Layer 7 of a small transformer language model trained on English Wikipedia (11 layers, counted from 0, width 96).
A neuron's activation on a vector x is ReLU(gate . x) times (in . x), where the dot is the dot product.
The model reads these tokens: "her" "." " In" "it" "ial" "ly" " re" "l" "u" "ct" "ant" "," " M" "o"

The vector x that enters this layer's MLP at each token. A number n stands for (n - 500) times 0.0088.
0 "her": 646 634 384 628 552 526 302 476 464 413 578 382 617 442 458 441 490 494 510 354 471 340 675 208 467 494 560 430 534 590 637 668 724 371 543 464 474 493 338 598 456 436 398 733 607 452 407 541 403 570 523 292 373 587 452 363 398 721 197 524 583 505 824 482 503 389 614 551 643 460 417 432 409 672 601 748 624 488 753 645 458 470 472 282 317 638 541 572 368 579 538 262 506 375 377 590
1 ".": 696 631 547 662 509 441 567 451 352 272 280 469 480 548 484 631 522 584 277 380 689 425 716 565 537 446 670 451 514 565 596 569 532 542 358 697 508 381 442 382 561 410 224 446 613 756 539 541 419 544 473 245 221 448 526 425 641 429 325 600 664 390 710 412 557 478 620 483 214 503 491 560 374 534 479 793 654 356 634 591 523 420 287 234 514 480 520 591 530 503 632 437 553 401 597 456
2 " In": 390 552 610 671 515 438 550 717 374 493 170 707 500 412 368 364 182 605 480 580 561 414 461 754 414 637 485 467 545 753 608 634 616 439 539 489 437 535 404 595 443 500 424 349 456 609 359 406 543 612 670 326 461 527 623 447 884 610 277 442 533 485 642 286 616 289 586 614 221 403 432 557 313 512 550 683 448 576 410 421 589 463 417 404 353 647 574 607 391 354 362 391 587 661 487 483
3 "it": 412 481 425 635 508 549 448 561 214 423 633 642 342 482 461 385 424 782 624 429 528 474 292 730 494 557 582 545 567 639 442 270 599 458 529 559 407 416 491 493 470 610 547 430 561 548 375 546 685 581 482 435 590 486 581 634 643 573 295 617 381 298 505 667 623 691 573 507 507 389 493 462 519 490 457 610 496 583 465 727 722 523 205 313 456 580 569 412 637 283 220 58 582 581 375 426
4 "ial": 592 398 462 609 330 413 401 789 303 586 364 485 391 667 413 411 435 828 354 336 335 403 568 555 376 560 497 499 310 445 491 391 561 413 397 488 481 565 691 452 521 653 625 567 514 710 522 451 490 659 439 563 441 378 600 557 719 594 287 452 485 597 512 628 690 560 683 608 143 601 433 561 536 494 428 625 575 514 813 528 447 546 376 475 492 518 584 593 502 354 108 261 510 480 481 456
5 "ly": 563 508 557 656 426 408 443 631 102 397 471 339 439 421 509 411 448 618 564 422 359 325 377 493 628 543 464 533 514 551 491 548 462 556 329 507 414 456 760 370 460 448 260 491 483 715 533 651 534 556 511 584 511 412 506 611 766 654 214 597 706 345 523 373 691 624 502 640 178 663 481 539 382 612 484 602 465 368 768 395 572 781 395 340 599 591 551 548 439 397 408 429 577 393 469 673
6 " re": 514 509 426 458 402 311 395 492 221 467 357 597 613 509 461 550 331 714 433 642 639 466 605 556 649 651 442 448 641 786 446 650 318 198 498 412 437 442 604 453 592 329 555 355 660 701 347 521 558 711 604 606 569 406 706 682 512 489 189 530 598 287 576 310 635 447 438 700 280 515 459 560 300 508 416 616 605 520 504 466 545 477 303 395 611 436 430 618 562 439 367 467 656 421 488 515
7 "l": 548 580 524 394 451 359 407 433 328 509 464 536 468 398 418 635 505 644 491 533 683 453 518 587 582 736 559 672 362 800 505 273 582 87 395 397 540 408 452 531 453 493 587 375 549 648 500 693 485 525 515 594 443 321 619 759 565 354 221 534 441 362 568 205 513 619 523 455 560 363 565 524 244 486 580 590 430 413 710 524 506 484 634 439 426 715 478 497 475 472 267 489 775 578 698 359
8 "u": 518 629 443 417 523 272 490 442 421 376 204 423 501 516 626 469 515 651 650 556 641 447 594 660 328 727 428 630 445 738 490 457 602 370 325 477 267 546 423 481 607 545 826 501 662 579 622 845 308 676 429 501 500 406 465 608 571 291 410 356 533 567 400 172 507 592 375 596 423 371 501 569 459 479 409 290 461 391 620 503 564 514 402 292 503 624 483 413 745 437 308 539 630 665 648 503
9 "ct": 471 596 564 494 327 551 382 445 393 471 220 497 621 426 416 680 349 626 455 519 570 450 741 666 552 591 241 700 593 592 430 513 615 552 202 386 457 385 516 486 551 441 597 693 513 562 706 828 518 492 364 581 438 505 545 715 396 651 383 418 568 580 329 325 482 484 469 435 360 299 597 686 421 377 445 705 669 438 609 521 466 480 333 407 465 553 689 502 680 390 257 284 473 655 600 367
10 "ant": 551 591 423 566 521 387 514 663 317 582 496 435 569 538 283 482 300 565 253 629 521 262 633 766 538 503 493 567 284 356 641 518 585 377 293 403 416 569 727 403 557 519 453 426 498 727 588 713 477 434 402 704 532 366 543 502 617 906 333 522 453 765 499 489 634 702 371 615 301 491 365 549 473 554 547 454 533 573 631 510 448 470 365 392 376 652 476 602 446 487 247 340 412 626 587 409
11 ",": 492 527 602 539 540 543 431 677 270 434 419 432 540 548 386 342 472 525 353 391 670 461 416 527 572 601 534 565 516 494 518 593 577 466 338 395 530 401 716 489 615 387 331 443 719 821 740 653 511 524 615 315 474 518 488 506 888 558 277 473 465 477 523 288 692 512 543 601 22 403 514 503 677 491 514 785 520 545 516 366 472 533 328 265 512 640 360 438 519 545 466 284 463 471 586 437
12 " M": 463 485 568 520 611 475 490 530 421 657 111 667 700 581 383 455 334 526 581 640 551 450 546 477 379 537 617 667 576 595 570 665 453 372 497 420 475 575 429 666 535 527 378 184 400 526 679 486 665 544 551 493 488 378 463 494 893 582 157 491 385 567 363 378 526 287 729 645 536 337 523 546 462 740 498 755 347 580 453 364 409 384 487 371 536 367 379 408 780 485 492 462 416 480 431 449
13 "o": 571 403 364 463 584 441 550 352 480 533 371 577 509 743 480 448 327 409 483 601 597 484 743 533 241 554 564 512 537 480 627 695 554 429 584 440 461 560 682 651 347 360 444 88 451 573 451 571 581 504 363 509 522 478 477 410 874 413 334 759 407 324 294 361 589 554 567 609 401 429 613 610 604 551 415 329 458 482 428 798 495 496 588 451 564 359 417 346 859 350 340 522 506 544 608 641

Each question shows the input weights of one neuron of the MLP. A number n stands for (n - 500) times 0.0014.

n225 gate: 489 311 425 313 562 483 503 410 449 451 576 480 391 377 548 545 458 494 580 322 426 581 650 598 486 587 525 550 389 535 520 470 377 443 489 671 522 494 470 615 311 251 560 476 514 528 392 517 611 529 485 489 531 589 597 367 573 747 622 438 571 534 511 609 500 516 468 648 482 451 532 576 466 520 651 575 514 615 405 569 556 457 678 488 500 375 610 230 586 543 480 564 381 627 494 414
n225 in: 531 418 727 424 664 269 487 494 560 333 476 373 634 512 475 365 419 382 510 565 613 587 428 509 461 409 711 668 425 436 563 656 478 548 579 477 328 494 509 445 571 621 490 398 497 617 471 545 442 439 477 348 604 497 522 516 430 289 428 541 506 355 620 376 484 702 545 354 625 529 377 562 589 519 387 471 273 513 379 487 531 607 534 609 452 632 632 406 562 439 375 354 658 607 262 573
It fires most on token 13 "o"

n230 gate: 467 511 469 532 472 587 548 522 489 520 413 324 336 357 453 467 391 478 475 408 478 497 577 410 483 407 522 337 438 469 588 580 475 624 558 359 618 442 420 422 341 742 547 390 570 519 462 318 418 368 609 616 508 411 581 444 520 529 561 399 550 594 468 425 602 430 480 367 510 629 387 540 553 695 353 466 588 663 527 643 443 620 665 506 655 613 503 410 419 497 595 459 472 590 601 564
n230 in: 266 590 456 457 638 491 625 561 549 345 592 419 590 539 515 424 311 432 476 503 567 480 623 619 443 536 428 514 376 395 799 608 542 564 362 470 460 518 509 464 527 439 485 431 500 591 573 598 551 443 524 512 453 247 559 575 322 580 486 375 568 594 466 476 701 583 518 397 546 676 590 421 613 419 434 667 497 455 468 464 401 428 486 491 324 494 564 634 466 506 416 558 365 689 422 359
On which three tokens does it fire most, strongest first? 10 "ant", 4 "ial", 2 " In"

n4 gate: 632 503 494 415 412 566 554 369 529 408 595 266 327 559 576 593 569 609 626 460 488 503 535 480 533 512 692 488 650 539 518 412 586 492 752 503 509 307 370 458 455 675 306 489 589 608 394 465 536 565 452 512 675 626 406 601 527 523 453 613 412 445 438 409 445 363 614 406 618 482 437 359 659 425 315 574 284 610 491 574 512 431 531 562 369 538 483 399 531 592 451 534 581 503 445 562
n4 in: 529 509 348 366 544 415 398 485 433 296 480 573 450 429 391 512 494 565 601 448 838 578 456 564 560 675 451 381 406 443 668 577 458 562 565 367 726 506 526 518 509 503 613 587 566 530 475 590 609 756 570 580 524 408 648 605 579 600 520 500 524 532 497 560 526 539 718 447 478 608 238 406 354 473 506 521 512 503 445 338 526 405 411 338 497 512 591 594 425 581 436 593 533 497 500 607
On which three tokens does it fire most, strongest first? 3 "it", 7 "l", 0 "her"

n152 gate: 503 463 599 436 376 477 430 649 534 526 525 411 477 506 555 340 523 656 373 418 428 497 428 511 515 506 472 330 568 740 696 388 410 486 595 682 439 540 640 444 429 423 398 492 409 535 575 395 503 556 425 682 635 382 488 430 471 469 552 580 535 486 562 573 511 603 695 540 407 541 403 382 640 418 538 485 549 705 560 596 526 606 497 503 430 580 714 451 289 520 659 523 579 457 303 509
n152 in: 481 307 590 443 388 699 259 572 578 460 578 754 549 342 500 294 451 666 596 336 635 383 441 487 624 534 526 562 388 554 401 503 417 569 404 678 612 672 494 283 520 568 384 422 312 325 555 593 263 483 425 378 671 539 639 308 551 583 531 490 678 447 394 463 585 565 392 427 576 406 564 619 320 517 473 450 556 691 396 617 373 544 574 430 430 516 546 513 432 520 412 555 520 604 383 533
On which three tokens does it fire most, strongest first? 3 "it", 5 "ly", 2 " In"

n38 gate: 465 408 527 546 473 550 412 559 465 561 735 448 435 400 631 438 509 437 342 593 550 456 467 509 515 576 371 509 555 351 714 341 389 489 703 597 604 545 509 606 405 534 581 399 561 402 381 479 378 661 457 560 384 760 329 324 434 460 403 337 599 333 541 548 621 584 414 488 514 458 390 613 524 576 509 449 610 554 500 488 653 556 381 548 518 518 636 453 526 618 456 611 668 367 412 590
n38 in: 433 475 595 509 625 528 417 575 559 551 429 583 552 449 719 472 343 644 431 286 572 460 441 549 611 535 558 439 311 563 631 470 525 449 381 713 458 616 682 674 382 535 453 568 452 525 538 629 346 449 571 534 528 503 534 564 360 515 506 454 109 578 606 481 426 459 458 475 463 516 675 673 434 302 430 446 522 567 663 456 451 597 317 376 557 475 438 639 451 459 518 374 589 599 309 497
It fires most on token 3 "it"

n70 gate: 413 523 559 409 471 616 698 515 634 338 553 606 410 520 482 453 328 405 488 471 573 462 380 547 500 666 564 312 506 401 524 360 568 452 553 488 603 597 343 587 412 512 281 486 668 724 516 518 373 227 360 344 609 558 426 476 508 509 480 608 689 415 529 340 421 464 548 500 603 548 539 476 470 566 452 488 518 518 491 345 512 494 454 545 350 632 664 555 566 446 640 379 497 421 573 562
n70 in: 374 556 452 307 521 644 433 521 476 309 565 372 412 334 381 556 541 644 506 538 488 521 378 627 685 573 468 529 607 455 601 509 635 446 446 430 630 601 399 533 561 503 590 455 621 497 666 627 500 582 555 694 432 439 317 518 538 532 415 633 569 714 494 428 482 578 469 401 374 536 515 371 587 467 439 612 583 727 330 379 479 537 448 488 418 530 414 594 549 355 485 567 448 621 335 330
On which token does it fire most, and how strongly? 11 ",", at about 3.8

n7 gate: 381 397 384 503 365 509 515 549 503 602 484 385 489 423 270 491 392 434 509 438 643 395 414 503 588 547 644 557 470 567 420 391 436 407 615 547 478 350 492 745 648 571 549 497 468 560 516 389 562 395 509 494 534 508 402 433 466 600 536 469 339 566 589 575 640 489 633 613 674 579 429 515 451 459 635 465 514 710 475 427 591 649 444 614 708 600 554 597 334 445 568 494 562 457 400 286
n7 in: 491 579 488 621 375 536 543 421 494 658 355 419 368 462 613 397 530 408 414 539 743 392 321 572 609 219 656 434 350 590 372 435 543 596 323 584 672 411 500 602 475 594 666 572 484 698 353 478 412 547 576 555 409 595 662 497 506 503 384 337 619 564 438 445 449 529 534 338 665 460 684 550 546 509 565 497 479 624 500 503 503 396 414 376 615 491 470 485 396 423 443 449 466 585 373 482
On which three tokens does it fire most, strongest first? 3 "it", 2 " In", 7 "l"

n150 gate: 644 515 512 405 494 462 506 542 494 585 662 521 367 426 503 642 470 683 473 444 497 709 497 553 299 433 424 479 414 533 413 471 723 657 425 540 596 461 512 521 647 586 503 559 433 578 517 458 433 582 355 371 503 535 542 570 503 462 540 307 446 631 631 584 506 624 414 407 665 548 460 377 572 671 363 591 392 533 412 367 337 689 357 406 512 336 722 444 582 443 589 433 506 642 485 548
n150 in: 606 528 484 430 820 459 329 601 465 436 419 461 603 464 589 553 381 529 592 525 563 506 434 350 452 503 624 643 432 345 557 497 394 409 519 503 614 582 568 545 373 487 510 707 503 452 491 276 416 445 480 535 361 568 799 377 401 540 458 566 560 468 595 628 396 586 455 290 494 423 487 588 526 675 471 542 348 500 491 519 381 491 512 574 497 509 519 343 750 574 253 466 584 748 531 395
On which three tokens does it fire most, strongest first? 4 "ial", 3 "it", 9 "ct"

n368 gate: 433 441 530 666 503 602 593 609 553 485 534 570 459 426 616 515 462 515 227 535 444 500 288 482 488 330 692 590 451 515 571 422 482 587 699 521 440 556 310 365 433 515 595 534 811 470 569 323 597 428 534 367 414 436 375 572 321 497 412 568 423 621 514 727 638 503 585 458 467 605 479 384 488 536 582 533 399 464 450 449 415 480 532 530 488 624 535 512 355 335 430 590 536 588 497 539
n368 in: 286 463 529 503 458 637 428 418 520 408 435 607 444 310 214 511 374 594 324 481 452 461 511 676 569 682 536 531 703 534 619 689 486 476 673 480 544 395 410 497 477 485 580 580 523 469 508 603 367 497 582 401 494 586 480 517 500 530 513 604 404 525 580 386 556 476 561 455 497 474 561 538 483 543 454 491 404 583 378 471 464 359 528 549 543 466 472 587 260 577 595 575 564 408 520 730
It fires most on token 2 " In"

n308 gate: 535 571 464 498 528 510 339 510 452 378 546 492 435 390 587 505 430 480 400 600 647 563 662 669 500 479 403 603 563 518 586 416 405 286 454 479 562 551 510 565 584 482 351 454 414 485 585 374 709 495 595 477 543 410 549 632 516 635 619 449 523 467 431 405 571 469 659 508 608 508 464 385 605 401 565 490 525 578 548 557 523 522 654 433 381 609 505 520 517 415 445 485 422 505 354 405
n308 in: 411 492 544 523 593 533 329 531 679 760 318 598 347 460 495 418 543 380 422 417 443 449 539 538 687 418 556 528 431 492 557 595 615 641 552 410 643 534 465 542 423 503 445 561 540 593 536 641 500 484 618 552 469 432 609 558 386 457 539 487 580 399 525 328 464 371 450 388 438 526 569 524 516 534 648 419 590 461 411 534 469 429 455 568 453 490 487 587 614 388 408 528 553 608 449 466
On which token does it fire most, and how strongly? 9 "ct", at about 2.5